Layer 8 of a small transformer language model trained on English Wikipedia (11 layers, counted from 0, width 96).
A neuron adds its activation times its output weights to the MLP's output. To switch it off is to set its activation to zero at one token and run the rest of the model.

Output weights of the MLP neurons that the questions are about. A number n stands for (n - 500) times 0.00028.
n47: 439 393 632 475 430 429 671 478 335 476 451 571 551 675 519 482 724 296 415 470 580 452 572 525 507 535 503 598 408 254 585 510 411 611 482 817 483 506 503 390 377 477 511 590 454 588 551 523 341 524 440 561 764 507 528 632 598 511 92 508 550 490 412 478 484 651 510 487 394 572 586 341 455 513 371 673 755 233 375 586 373 557 521 587 251 610 432 538 390 402 455 549 602 396 323 484
n151: 628 517 475 511 387 466 493 459 652 555 363 546 637 450 361 580 256 695 536 373 463 435 385 776 368 285 613 465 320 536 749 375 260 368 477 622 561 456 444 414 563 483 477 666 365 645 402 524 493 507 470 394 604 469 633 689 415 355 786 361 402 520 696 354 358 355 406 558 323 370 529 568 442 514 582 676 330 592 613 650 447 461 560 361 525 504 626 486 486 621 711 728 507 666 451 547
n169: 567 423 447 524 489 321 391 536 427 221 254 579 500 477 514 517 398 525 640 559 606 397 538 217 725 496 351 623 643 481 397 456 591 319 625 507 398 265 370 549 470 529 375 561 763 475 400 669 594 718 705 377 398 416 430 504 396 678 423 396 563 486 631 699 350 445 534 622 517 536 446 489 400 537 413 543 414 493 570 684 459 348 582 901 564 611 565 186 694 572 414 445 518 629 586 359
n186: 389 545 496 623 326 564 465 528 625 723 279 616 323 619 415 416 556 403 500 290 518 451 686 326 485 314 400 718 362 613 504 624 480 500 624 628 552 525 349 594 485 415 688 518 446 449 440 173 578 705 335 441 477 554 686 520 608 472 582 438 679 616 463 503 454 641 451 564 252 492 405 437 374 464 673 550 399 411 569 591 330 847 562 408 336 359 429 461 630 642 635 746 420 323 360 476
n193: 408 513 422 598 274 605 324 480 591 438 555 414 439 546 747 375 468 596 489 535 453 623 484 560 661 470 630 712 369 407 292 580 650 511 393 615 315 601 595 454 476 486 259 592 441 517 308 691 363 368 470 472 712 555 578 461 608 672 474 670 688 447 376 374 574 607 428 394 520 653 522 678 395 503 360 635 231 493 403 420 637 359 567 511 454 591 510 348 426 500 541 659 535 252 489 736
n202: 462 667 442 626 378 548 536 409 535 512 305 519 597 274 380 624 662 559 407 685 301 687 564 577 630 512 500 374 526 485 465 541 524 614 397 479 754 515 674 447 334 358 735 368 355 348 409 664 496 476 569 615 416 459 349 500 551 430 534 453 556 619 343 229 526 433 290 460 673 356 313 569 422 321 839 424 611 306 538 305 610 432 520 591 619 469 738 704 789 542 376 571 612 500 561 435
n203: 476 797 472 680 371 699 675 556 540 670 349 417 671 516 455 546 460 538 854 683 366 384 624 521 468 689 660 529 308 560 416 481 421 484 614 447 453 507 574 284 442 481 335 616 657 721 459 554 446 423 333 763 521 381 385 534 370 382 638 504 473 496 551 533 507 427 440 455 411 466 568 532 500 412 678 676 553 356 590 400 418 383 611 678 406 259 297 212 738 488 230 343 689 529 395 349
n214: 595 395 319 391 673 516 655 536 382 454 670 497 517 660 727 537 527 710 410 561 513 431 535 710 504 543 480 587 394 652 403 460 654 608 372 589 428 603 601 513 487 539 606 484 410 338 474 613 422 521 561 585 657 487 486 666 419 632 406 485 533 532 429 652 328 394 382 618 396 386 434 602 625 444 479 445 153 514 377 577 432 584 414 437 374 417 572 196 470 466 539 334 600 522 500 190
n217: 494 506 353 300 437 409 480 642 643 697 497 615 590 462 673 471 679 359 696 654 428 464 444 544 290 434 484 395 472 307 477 547 728 660 469 468 468 458 619 506 591 552 229 533 392 358 561 668 487 639 533 643 613 392 444 355 336 527 681 390 525 467 545 515 482 466 487 497 708 723 669 484 471 441 503 421 576 465 570 491 554 595 363 520 312 467 348 530 332 494 506 379 494 358 519 578
n228: 477 568 657 516 177 675 460 616 434 567 476 573 624 469 384 572 569 493 608 489 554 752 716 334 674 428 572 663 545 241 403 571 387 614 504 417 385 340 440 422 387 635 697 496 701 648 496 183 352 829 507 626 520 571 448 483 742 475 623 304 583 396 481 514 464 585 411 408 552 582 383 481 535 433 496 228 825 314 467 564 621 280 524 417 420 527 460 395 394 442 467 470 687 379 595 371
n232: 441 542 525 709 552 537 594 520 360 572 482 377 698 451 447 582 567 419 408 583 762 643 338 426 598 591 476 402 572 575 500 305 496 392 470 693 377 344 323 477 573 329 477 651 565 779 470 507 291 667 540 315 302 384 423 249 495 625 357 523 662 517 461 288 557 507 585 399 358 447 643 377 496 514 475 467 606 542 650 548 677 448 537 395 290 500 537 567 594 662 564 442 524 719 625 582
n252: 480 684 441 405 556 522 466 516 440 412 558 480 577 493 475 470 560 551 703 435 463 513 466 542 497 572 523 195 686 667 637 420 729 534 737 577 414 466 419 534 425 453 266 359 455 538 466 670 500 469 537 401 586 625 401 239 674 486 649 452 497 546 559 577 465 270 744 333 664 638 298 540 483 516 686 437 408 503 421 465 454 409 528 219 362 584 475 653 363 447 535 433 542 402 647 574
n298: 483 351 340 312 375 549 447 448 545 451 712 343 593 514 471 512 593 461 497 621 535 413 714 486 395 489 399 504 500 434 576 517 349 720 353 525 651 455 456 605 570 207 397 487 570 546 591 600 443 620 616 650 247 275 489 234 522 500 351 674 443 510 514 475 429 334 597 523 496 577 615 759 472 450 500 422 489 574 638 744 655 375 596 609 582 378 392 477 574 661 409 344 460 414 611 522
n317: 668 557 514 610 464 404 474 480 967 459 626 572 489 303 551 490 392 400 536 323 419 569 361 447 592 455 546 409 451 601 384 507 428 522 384 445 514 456 436 553 486 565 288 473 653 448 221 371 328 682 652 489 328 573 370 543 509 396 380 528 553 463 482 643 384 465 311 620 577 542 591 403 551 462 655 425 277 475 355 781 507 741 470 445 461 854 634 459 614 489 623 535 563 497 567 510
n321: 654 413 390 370 540 566 445 646 442 630 745 692 639 646 438 251 541 301 266 548 527 360 538 293 357 555 831 194 603 270 586 350 658 579 325 375 476 431 500 561 488 384 417 527 733 614 326 540 559 340 561 674 186 354 323 482 489 587 595 410 500 511 573 617 523 737 570 298 349 644 558 329 645 666 459 315 449 524 433 472 645 588 317 295 459 707 457 512 746 634 543 662 524 560 512 534
n352: 591 412 242 374 682 597 692 564 445 332 616 439 473 517 452 360 582 386 483 430 558 338 497 719 451 419 560 496 378 469 281 609 660 493 394 656 541 356 500 522 613 519 387 400 549 333 619 513 567 626 455 389 525 530 451 610 330 646 456 666 513 580 527 680 735 375 411 630 550 325 548 507 559 523 691 763 430 386 507 374 594 379 613 573 534 476 380 519 634 405 452 428 268 629 446 456

Each question names a token from some text and the token that comes next. It shows the activations a of the neurons there, in the order above. A number n stands for (n - 500) times 0.042.

Then comes g, the gradient of the next token's log-probability with respect to the MLP's output, scaled to length 1. A neuron's effect is roughly proportional to its activation times (output weights . g). A number n stands for (n - 500) times 0.00083.

" n", then "e"
a: 500 472 500 500 483 535 500 536 500 477 500 500 500 495 500 500
g: 615 391 481 598 611 775 510 480 568 389 566 552 740 414 517 682 349 410 484 515 453 600 417 448 379 647 447 586 670 421 518 562 468 683 614 306 481 776 506 374 625 378 575 612 226 453 443 509 365 618 535 307 466 513 599 708 468 541 522 489 414 502 402 327 292 552 528 652 171 702 231 757 371 538 552 492 488 499 547 507 473 588 453 325 638 552 478 273 541 565 326 588 371 480 335 537
Which neuron, switched off, raises the next token's probability most? n151

" m", then "ak"
a: 500 528 413 500 503 500 519 500 500 500 500 497 500 383 500 500
g: 468 326 244 522 398 598 564 661 527 403 445 426 402 472 617 440 407 338 341 363 424 396 686 423 502 510 411 383 442 684 692 504 542 538 255 473 666 451 677 449 580 348 714 377 377 750 509 543 544 446 319 730 439 399 416 456 445 322 681 624 341 552 729 507 387 337 425 698 611 658 591 417 412 254 619 444 499 516 553 615 439 796 404 524 632 563 382 603 623 457 492 504 507 673 509 641
Which two neurons, each switched off alone, lower its probability most, in order? n169, n151

"ers", then " T"
a: 500 524 500 517 500 500 508 500 500 500 684 457 500 500 500 520
g: 481 379 689 553 399 596 649 641 552 342 660 520 541 538 507 306 518 275 387 484 413 472 509 388 462 424 550 324 419 519 452 512 438 451 454 570 254 683 413 802 440 527 583 420 371 736 470 340 340 156 523 525 881 538 440 485 523 610 540 311 560 309 622 703 739 452 631 497 475 560 542 529 494 495 489 648 659 463 512 561 382 344 404 520 648 560 689 316 374 524 491 507 344 473 554 642
Which neuron, switched off, raises the next token's probability most? n232

"ing", then " her"
a: 500 500 500 500 500 500 500 489 485 416 502 500 500 500 627 484
g: 185 392 377 440 502 363 250 434 345 539 500 513 579 408 473 383 294 395 509 631 740 644 516 423 472 621 424 380 643 509 579 377 534 731 407 354 433 558 384 829 499 489 587 468 744 580 400 591 517 190 501 679 548 589 659 447 517 507 550 323 525 644 478 384 541 555 617 760 425 504 502 436 335 632 413 496 558 537 462 495 418 685 469 466 731 684 561 466 463 523 334 555 317 645 581 350
Which two neurons, each switched off alone, lower its probability most, in order? n321, n228

" on", then "ly"
a: 500 768 500 500 500 540 500 389 356 482 500 500 492 546 500 500
g: 850 617 290 342 393 503 500 605 419 630 326 586 627 721 488 721 562 666 480 534 143 486 427 518 533 579 594 570 390 325 331 615 422 541 400 594 551 656 346 495 550 496 646 530 572 398 273 429 588 647 426 592 342 296 562 505 357 515 544 440 363 543 384 369 451 609 496 555 531 299 599 365 435 505 400 463 511 462 519 477 358 576 488 456 906 501 605 620 286 586 520 565 511 665 448 488
Which neuron, switched off, lowers the next token's probability most? n151

".", then "S"
a: 496 500 500 500 500 500 500 472 398 489 500 542 500 500 500 493
g: 734 400 535 223 494 539 488 292 501 434 475 541 536 382 553 544 568 431 523 585 801 530 496 360 383 504 545 436 622 550 592 533 680 422 644 475 417 509 512 322 448 456 725 395 317 388 366 381 562 502 779 567 538 542 482 377 399 437 386 360 714 603 289 579 329 492 675 471 700 603 673 334 370 499 297 656 301 637 317 373 687 301 435 627 556 476 528 467 720 559 552 643 440 436 507 636
Which neuron, switched off, raises the next token's probability most? n217

"ir", then "cl"
a: 500 500 500 500 615 523 500 500 500 503 500 441 504 508 500 500
g: 709 330 403 315 488 654 340 641 592 348 526 638 484 656 326 518 529 318 558 464 538 382 412 695 520 700 353 376 531 594 415 498 380 402 613 624 424 497 340 568 341 512 550 596 297 503 355 472 568 113 605 558 635 688 187 547 530 620 447 604 523 474 378 415 682 609 539 776 464 511 378 371 549 591 420 388 604 584 435 471 610 473 521 510 548 326 351 630 429 479 709 575 650 398 577 626
Which neuron, switched off, lowers the next token's probability most? n193

"am", then "b"
a: 500 500 500 500 500 487 500 500 500 500 500 570 400 500 500 500
g: 476 364 656 637 611 532 632 359 465 431 506 302 380 572 477 295 705 472 505 404 687 453 371 597 652 525 718 431 457 587 548 590 217 410 503 409 279 648 499 369 221 286 677 585 444 391 453 472 646 685 503 522 829 469 440 601 553 520 672 596 616 518 439 715 475 449 316 534 515 591 483 348 617 502 482 542 308 602 187 357 478 608 544 601 416 430 506 554 573 717 428 452 403 534 444 420
Which neuron, switched off, lowers the next token's probability most? n298

"our", then " with"
a: 516 500 500 757 952 500 444 500 500 500 500 500 572 500 500 501
g: 651 213 636 632 574 533 755 595 415 448 663 238 246 370 532 517 538 486 386 485 574 779 526 523 775 615 385 523 414 325 533 582 602 490 432 451 583 408 612 557 464 512 462 615 390 639 451 661 292 322 367 508 422 652 487 473 534 491 441 753 437 494 658 350 374 608 385 605 590 543 459 515 583 203 403 407 491 424 804 544 597 557 559 430 451 640 347 521 406 485 351 385 368 542 565 376
Which neuron, switched off, lowers the next token's probability most? n193

" M", then "un"
a: 500 500 424 500 497 500 500 500 500 500 500 500 473 397 500 500
g: 487 284 553 351 551 349 491 435 469 685 533 411 450 554 685 587 467 174 531 447 567 483 489 479 491 503 433 510 759 613 541 591 355 531 516 468 524 560 499 545 658 453 537 350 425 484 392 574 662 530 634 522 548 578 528 532 578 595 555 407 628 575 490 540 379 538 523 269 548 623 336 223 459 506 232 649 370 259 316 133 549 507 580 803 635 317 408 582 552 544 704 347 549 752 555 533
Which neuron, switched off, lowers the next token's probability most? n317

"air", then "es"
a: 471 500 500 531 500 500 500 500 500 500 500 500 500 500 500 500
g: 506 776 368 421 422 589 343 464 681 525 492 813 277 629 320 326 325 675 503 504 329 522 526 484 196 508 335 554 589 629 366 476 609 516 570 385 495 640 410 756 579 591 589 381 484 436 629 368 646 426 468 519 681 343 495 399 540 472 548 341 422 547 516 500 447 402 431 750 694 479 295 488 404 528 499 302 538 647 410 577 385 416 371 385 490 721 664 584 683 481 477 608 493 640 388 555
Which two neurons, each switched off alone, lower its probability most, in order? n47, n186

"|", then " V"
a: 500 531 500 518 419 500 500 500 467 500 500 500 496 533 500 331
g: 468 520 792 496 334 297 361 507 624 439 537 638 537 560 289 480 468 613 401 593 484 434 464 348 279 490 641 558 438 440 561 577 573 408 620 525 471 479 344 539 495 198 421 264 388 669 493 486 412 424 391 489 485 822 327 337 512 646 504 412 434 526 384 455 763 419 585 475 670 547 383 504 541 671 765 553 506 570 492 561 508 558 439 498 441 643 608 308 613 659 345 695 426 304 785 560
Which neuron, switched off, lowers the next token's probability most? n352

" the", then " E"
a: 500 519 495 500 500 500 500 493 462 500 539 500 500 573 500 382
g: 537 545 613 464 372 482 579 626 516 509 576 614 651 598 473 532 627 399 191 415 669 357 644 569 258 374 448 400 499 560 496 552 606 691 386 405 278 473 435 666 666 630 344 465 238 620 548 569 494 589 507 468 379 734 411 568 388 454 562 470 636 255 501 784 472 384 475 531 539 652 514 548 620 378 554 456 493 234 700 509 582 321 471 497 475 582 552 468 368 482 611 312 222 352 536 743
Which neuron, switched off, raises the next token's probability most? n352

"L", then "ater"
a: 500 435 525 500 479 500 500 500 500 500 500 500 500 499 500 500
g: 351 512 674 582 411 522 520 375 583 505 329 399 480 503 364 572 481 628 702 488 443 312 713 371 355 770 277 422 424 526 724 645 584 449 321 783 550 444 471 710 377 695 560 544 498 485 437 557 338 577 334 420 590 332 505 604 550 331 681 274 425 501 658 637 556 520 379 403 716 375 556 386 505 703 459 489 414 671 498 282 382 456 453 566 686 458 562 466 635 434 418 398 670 501 488 330
Which neuron, switched off, lowers the next token's probability most? n193

"port", then " |"
a: 500 500 500 500 500 500 590 500 500 500 509 485 457 500 500 500
g: 876 669 233 481 685 322 530 394 766 449 527 507 651 401 484 698 629 417 548 517 349 495 580 455 396 526 519 606 469 663 459 471 321 505 594 636 242 342 311 473 384 446 511 499 370 670 566 541 560 333 725 402 461 422 434 482 453 438 598 534 719 386 568 707 355 543 381 365 508 443 751 604 566 343 424 661 608 624 508 459 450 530 392 531 506 434 383 469 258 450 523 574 435 529 322 670
Which neuron, switched off, lowers the next token's probability most? n203

"ir", then "d"
a: 500 484 500 505 558 500 500 500 500 521 500 500 527 500 500 440
g: 609 542 513 471 517 499 419 741 464 479 402 193 343 550 749 406 621 385 319 405 356 526 519 356 509 429 613 589 372 425 365 442 468 816 617 457 589 710 398 611 445 333 462 611 382 346 469 502 561 478 581 685 452 650 453 663 487 367 446 580 510 717 469 639 581 526 519 503 435 510 390 695 567 699 609 456 513 556 406 383 462 478 572 459 541 338 638 723 271 360 287 781 248 423 463 525
Which neuron, switched off, lowers the next token's probability most? n193

"s", then " this"
a: 500 500 500 500 500 500 500 490 500 500 653 507 509 503 500 482
g: 723 562 478 487 462 748 426 596 485 605 565 643 461 228 469 472 575 247 449 368 731 719 693 627 425 576 360 639 570 479 639 481 572 405 587 529 622 455 463 580 466 470 462 512 517 540 436 546 523 194 719 492 369 503 620 286 614 462 423 448 444 372 594 319 653 637 478 653 385 347 548 625 321 483 417 581 583 695 376 499 631 632 329 462 557 599 452 465 313 381 229 444 326 583 271 508
Which neuron, switched off, lowers the next token's probability most? n232

"al", then "on"
a: 500 500 500 500 500 500 500 500 500 500 500 500 500 510 382 497
g: 444 416 329 449 322 497 298 518 399 706 411 729 399 494 329 511 594 513 536 693 477 646 545 720 408 546 650 687 438 357 524 349 694 372 534 480 615 499 512 638 534 447 438 469 252 458 661 653 511 442 621 268 821 499 290 357 509 612 552 713 479 664 558 368 419 523 657 645 593 598 457 562 435 649 466 586 500 527 299 682 370 238 371 384 414 507 505 556 347 533 620 351 406 473 446 426
Which neuron, switched off, lowers the next token's probability most? n321

"s", then ","
a: 500 500 527 500 500 500 506 500 500 500 639 646 500 443 500 500
g: 616 511 604 511 420 588 535 584 486 496 565 339 643 667 516 509 623 420 383 468 541 491 539 538 608 550 553 506 536 475 489 444 466 492 436 489 466 428 759 353 485 649 643 879 461 499 392 321 759 516 383 635 325 511 547 373 519 626 590 590 409 289 432 429 543 510 335 447 555 562 454 485 374 612 520 491 205 407 619 827 635 434 228 177 419 391 326 608 370 252 547 615 416 483 686 562
Which neuron, switched off, lowers the next token's probability most? n232

"os", then "h"
a: 500 500 500 500 512 500 500 482 509 484 500 421 466 500 500 500
g: 371 399 424 684 548 514 739 559 620 193 617 365 577 434 328 442 364 477 403 764 474 460 508 738 298 686 298 565 432 442 519 560 683 580 475 429 523 429 474 555 393 378 529 518 453 478 460 514 569 398 478 444 438 783 632 441 618 304 447 712 400 589 489 466 727 551 714 476 438 669 509 415 357 243 433 489 426 420 480 699 462 441 620 497 773 489 234 465 353 520 462 573 508 704 485 487
Which neuron, switched off, lowers the next token's probability most? n228

"art", then " A"
a: 508 500 500 637 464 500 500 500 500 500 500 500 500 500 500 521
g: 427 153 493 448 289 426 537 480 424 410 642 616 459 512 480 340 420 653 281 425 625 421 479 483 421 501 607 388 778 434 597 673 458 483 396 376 598 625 299 775 390 759 486 448 491 709 481 543 464 553 277 418 522 658 397 457 679 504 365 501 269 491 440 452 600 380 668 485 580 623 617 510 486 453 574 598 658 497 670 569 401 469 456 536 345 796 580 515 502 394 589 363 367 363 746 528
Which neuron, switched off, raises the next token's probability most? n186

" d", then "id"
a: 426 565 500 500 496 500 500 500 470 500 500 500 442 500 519 500
g: 383 576 576 697 697 360 511 602 516 451 580 385 612 457 373 446 606 469 544 501 483 432 552 336 453 925 560 492 482 483 374 599 436 469 486 713 557 692 475 384 430 496 709 88 531 495 475 452 389 610 563 312 611 547 420 424 442 419 611 641 688 482 552 688 597 451 577 451 630 532 455 511 401 767 417 380 452 466 380 452 553 606 633 314 506 284 502 279 245 409 460 547 514 500 640 283
Which neuron, switched off, lowers the next token's probability most? n298

"o", then "le"
a: 500 500 507 500 500 500 500 468 500 500 500 264 500 500 500 500
g: 455 470 609 447 467 519 414 622 559 552 575 700 377 497 404 587 427 570 438 449 585 573 509 520 471 580 612 476 400 640 472 536 482 503 356 615 605 469 340 712 375 976 463 405 837 287 468 738 468 441 594 610 486 569 457 500 356 428 668 393 283 271 509 351 578 716 338 628 461 648 492 452 466 232 281 540 554 676 521 488 350 344 517 414 617 306 457 470 365 443 575 579 543 570 411 436
Which neuron, switched off, lowers the next token's probability most? n252

"–", then "F"
a: 479 500 506 360 500 500 500 268 502 500 500 489 519 503 500 592
g: 649 535 469 564 650 329 457 582 573 354 358 606 527 524 537 410 604 223 388 343 550 546 450 721 399 621 583 401 421 620 387 471 372 594 469 483 539 388 284 610 347 475 678 664 531 516 360 299 494 550 433 520 421 466 319 488 536 805 525 437 531 536 339 800 581 474 520 388 499 558 555 383 496 402 718 462 537 574 220 172 676 545 560 608 553 572 626 665 696 371 583 615 354 308 497 574
Which neuron, switched off, raises the next token's probability most? n186

" A", then "ir"
a: 481 500 659 501 500 500 500 500 500 500 500 500 500 675 500 500
g: 400 460 366 589 563 179 585 448 566 442 578 324 494 622 392 623 356 570 649 302 647 610 400 378 641 658 604 542 747 219 403 566 351 518 449 495 422 555 515 401 706 597 380 542 610 532 567 651 679 603 618 360 483 370 741 378 409 622 605 556 487 492 475 666 494 452 651 690 554 410 298 579 544 649 516 389 453 489 441 453 283 470 670 384 331 342 527 200 390 523 548 445 599 331 522 618
Which neuron, switched off, lowers the next token's probability most? n169

"mer", then " M"
a: 500 500 500 500 500 503 500 500 500 500 500 487 500 500 500 417
g: 393 366 445 511 536 337 783 613 486 356 587 662 716 583 425 503 486 334 319 547 485 519 591 412 375 321 664 331 472 619 387 450 488 489 575 454 273 419 511 733 444 627 489 305 391 704 635 302 459 350 767 334 654 704 425 374 498 410 612 598 608 542 334 597 511 415 695 403 563 676 605 412 309 633 475 658 440 477 587 550 466 341 463 428 464 716 666 408 658 364 500 534 414 367 522 561
Which neuron, switched off, raises the next token's probability most? n352

",", then " \""
a: 509 500 500 500 500 500 500 590 250 500 500 518 388 559 500 499
g: 545 444 368 604 367 707 386 433 549 479 464 378 329 428 567 277 638 544 555 521 508 706 593 656 453 346 523 489 536 653 773 321 485 400 281 500 523 464 334 558 631 421 523 330 539 639 402 562 255 605 478 616 465 263 851 626 493 193 479 506 468 616 703 440 576 533 285 652 531 539 522 644 561 425 454 623 399 523 536 698 606 546 422 315 480 604 594 504 520 488 429 564 599 403 398 235
Which neuron, switched off, lowers the next token's probability most? n217

"b", then "ur"
a: 500 500 461 500 500 500 500 500 500 500 500 520 500 500 434 500
g: 443 387 409 471 549 321 474 632 272 390 195 521 486 533 441 382 567 733 696 565 363 780 527 565 481 399 451 302 696 605 651 526 398 425 493 697 458 242 617 488 701 686 463 653 433 482 486 575 480 652 585 503 363 321 652 316 382 552 572 686 532 478 393 422 715 389 382 663 455 403 462 376 426 612 513 517 443 351 593 415 529 424 464 619 491 389 470 587 858 496 459 378 515 669 437 497
Which neuron, switched off, lowers the next token's probability most? n321

"ed", then " and"
a: 500 500 500 500 500 500 506 500 500 500 623 500 500 558 500 500
g: 723 446 474 554 483 704 446 708 563 524 549 548 683 590 533 549 612 412 365 407 550 489 525 537 482 507 624 511 447 542 396 852 788 365 592 449 265 454 459 415 567 560 544 808 467 633 710 439 670 506 430 539 438 598 417 560 526 481 477 592 220 491 264 496 549 246 432 320 555 622 553 319 592 488 532 449 371 319 476 625 352 436 476 390 686 505 363 501 319 415 604 233 416 369 557 374
Which neuron, switched off, raises the next token's probability most? n232

"|", then " L"
a: 500 531 500 518 419 500 500 500 467 500 500 500 496 533 500 331
g: 387 596 810 452 525 463 482 472 482 417 333 648 714 398 400 493 538 496 284 474 463 400 533 582 302 682 402 492 528 372 428 545 487 658 625 543 420 473 373 627 434 299 410 234 619 688 374 453 385 444 356 447 443 637 444 350 439 611 450 360 381 468 558 419 794 450 594 532 545 591 559 548 523 897 658 452 659 354 586 484 387 509 256 564 589 626 676 353 688 692 453 488 400 446 593 550
Which neuron, switched off, lowers the next token's probability most? n193

" sh", then "ow"
a: 442 500 504 500 499 485 500 340 500 500 500 517 488 500 500 500
g: 547 528 420 417 634 566 415 589 637 430 449 450 398 562 471 408 327 332 543 501 616 263 559 391 378 613 309 508 484 425 581 360 588 405 433 379 393 512 535 610 412 336 576 633 559 527 195 322 454 399 500 373 242 481 421 537 503 378 518 368 463 542 763 548 777 586 594 461 533 567 498 688 279 503 536 576 369 552 683 719 542 564 475 306 649 828 687 686 756 590 620 541 520 440 486 373
Which neuron, switched off, lowers the next token's probability most? n214

" J", then "ack"
a: 500 500 294 500 500 500 500 524 492 500 500 499 483 502 500 475
g: 539 535 478 412 601 382 443 613 390 452 389 419 576 417 758 356 493 471 590 621 700 358 411 396 392 461 538 629 549 628 592 338 432 354 630 396 562 639 766 602 493 437 573 509 583 375 436 356 461 510 623 629 376 337 560 793 403 581 519 269 460 547 547 576 443 283 266 477 627 441 610 462 742 506 387 421 510 423 673 608 443 615 724 582 510 367 511 290 215 466 818 413 476 451 380 601
Which neuron, switched off, raises the next token's probability most? n169

"ic", then " act"
a: 500 500 505 500 500 500 500 425 500 500 500 500 500 495 502 500
g: 333 505 459 410 340 351 365 628 300 633 569 343 520 581 462 357 630 459 551 528 299 538 578 409 418 323 536 354 500 653 727 644 453 408 547 613 494 624 641 424 342 635 413 615 444 691 626 251 406 597 405 634 405 359 560 592 319 530 482 547 696 396 613 430 554 360 632 226 425 596 469 350 600 353 596 436 440 571 477 447 471 382 495 543 726 443 571 431 571 653 679 581 827 755 433 409
Which neuron, switched off, lowers the next token's probability most? n214

"op", then " R"
a: 675 519 500 500 500 500 500 500 500 500 500 500 500 500 500 500
g: 447 424 755 497 538 350 550 690 452 287 728 430 635 661 444 359 681 310 474 405 408 821 549 603 532 495 600 606 507 607 640 397 426 585 559 351 327 451 273 443 524 312 399 322 387 730 595 480 562 442 354 453 694 463 234 460 387 493 580 369 531 484 565 285 594 593 577 457 321 516 513 388 439 603 650 564 654 488 569 545 439 435 641 391 402 692 527 544 444 588 468 385 285 564 736 583
Which neuron, switched off, lowers the next token's probability most? n47

" L", then "ame"
a: 500 500 524 500 489 500 500 483 500 500 500 500 500 499 500 500
g: 366 463 520 419 182 333 608 271 478 541 599 504 288 448 505 470 486 366 430 477 635 506 637 382 718 425 531 462 636 593 405 323 472 468 317 345 434 588 514 682 395 614 419 534 512 318 576 475 509 754 446 345 526 490 513 377 551 508 384 670 641 605 659 444 542 521 608 261 618 444 372 533 475 535 325 469 603 938 556 613 635 540 566 656 655 361 453 588 280 732 519 619 517 505 404 464
Which neuron, switched off, lowers the next token's probability most? n214

"ic", then "o"
a: 500 500 500 500 500 500 500 489 500 429 500 497 500 500 500 500
g: 589 288 211 599 544 645 670 607 522 380 629 496 401 586 502 540 399 289 584 464 573 462 634 675 498 548 521 562 504 648 830 387 636 364 370 455 458 282 479 468 550 281 528 419 488 584 586 632 531 413 494 306 507 179 656 362 490 333 544 581 400 480 628 560 585 610 286 455 392 420 457 415 365 569 545 492 436 512 605 734 458 580 665 442 377 674 704 467 296 694 552 503 391 300 586 597
Which neuron, switched off, lowers the next token's probability most? n228

" K", then "enn"
a: 498 500 412 500 500 500 500 570 500 500 500 511 499 500 500 500
g: 396 400 574 369 360 566 701 545 640 445 537 627 590 623 314 365 577 578 432 670 498 713 228 459 350 516 558 428 213 562 630 283 356 500 526 548 586 461 467 406 543 417 391 686 316 697 364 393 477 500 593 416 395 536 545 564 403 725 600 472 515 660 434 336 572 489 523 575 636 575 608 558 335 637 555 360 473 469 452 256 401 267 554 495 671 458 627 602 594 263 538 710 732 518 322 597
Which neuron, switched off, lowers the next token's probability most? n169

" with", then " the"
a: 500 567 500 500 500 500 500 452 252 500 500 500 500 517 494 70
g: 466 499 552 485 342 472 415 540 261 478 540 565 375 415 552 654 372 423 357 421 722 509 361 763 688 833 408 472 657 437 352 547 526 381 638 612 365 357 568 543 402 617 362 353 583 556 660 493 606 314 467 434 267 510 444 328 498 474 469 449 553 268 416 514 548 307 346 907 626 495 561 526 415 443 611 580 667 563 505 554 657 482 485 585 590 661 668 502 319 307 450 559 531 644 482 463
Which neuron, switched off, lowers the next token's probability most? n217

" the", then " C"
a: 500 543 500 500 500 500 500 500 500 500 500 500 500 517 500 430
g: 358 540 644 581 560 258 764 607 429 538 425 690 559 514 474 516 443 488 288 281 559 483 690 534 507 641 591 579 657 608 320 494 537 460 492 339 341 312 496 490 259 657 562 154 370 558 461 456 523 544 515 418 556 613 349 648 453 482 598 473 454 276 544 682 586 402 393 443 617 532 704 634 404 577 609 597 466 350 594 635 333 261 341 573 427 496 678 420 632 385 590 596 290 500 589 652
Which neuron, switched off, raises the next token's probability most? n352

" |", then " The"
a: 496 522 500 500 443 500 500 492 227 500 500 500 490 560 500 500
g: 586 361 685 395 525 435 532 392 401 428 433 705 554 526 420 534 420 439 274 197 697 590 765 582 598 533 552 598 597 320 381 497 622 668 603 413 360 560 519 606 533 563 322 307 637 727 380 507 416 417 300 510 121 515 685 429 511 176 609 554 552 454 518 395 578 308 625 601 549 615 411 492 528 442 529 597 562 611 572 439 573 350 489 590 679 506 713 476 424 489 559 596 368 424 502 363
Which neuron, switched off, lowers the next token's probability most? n217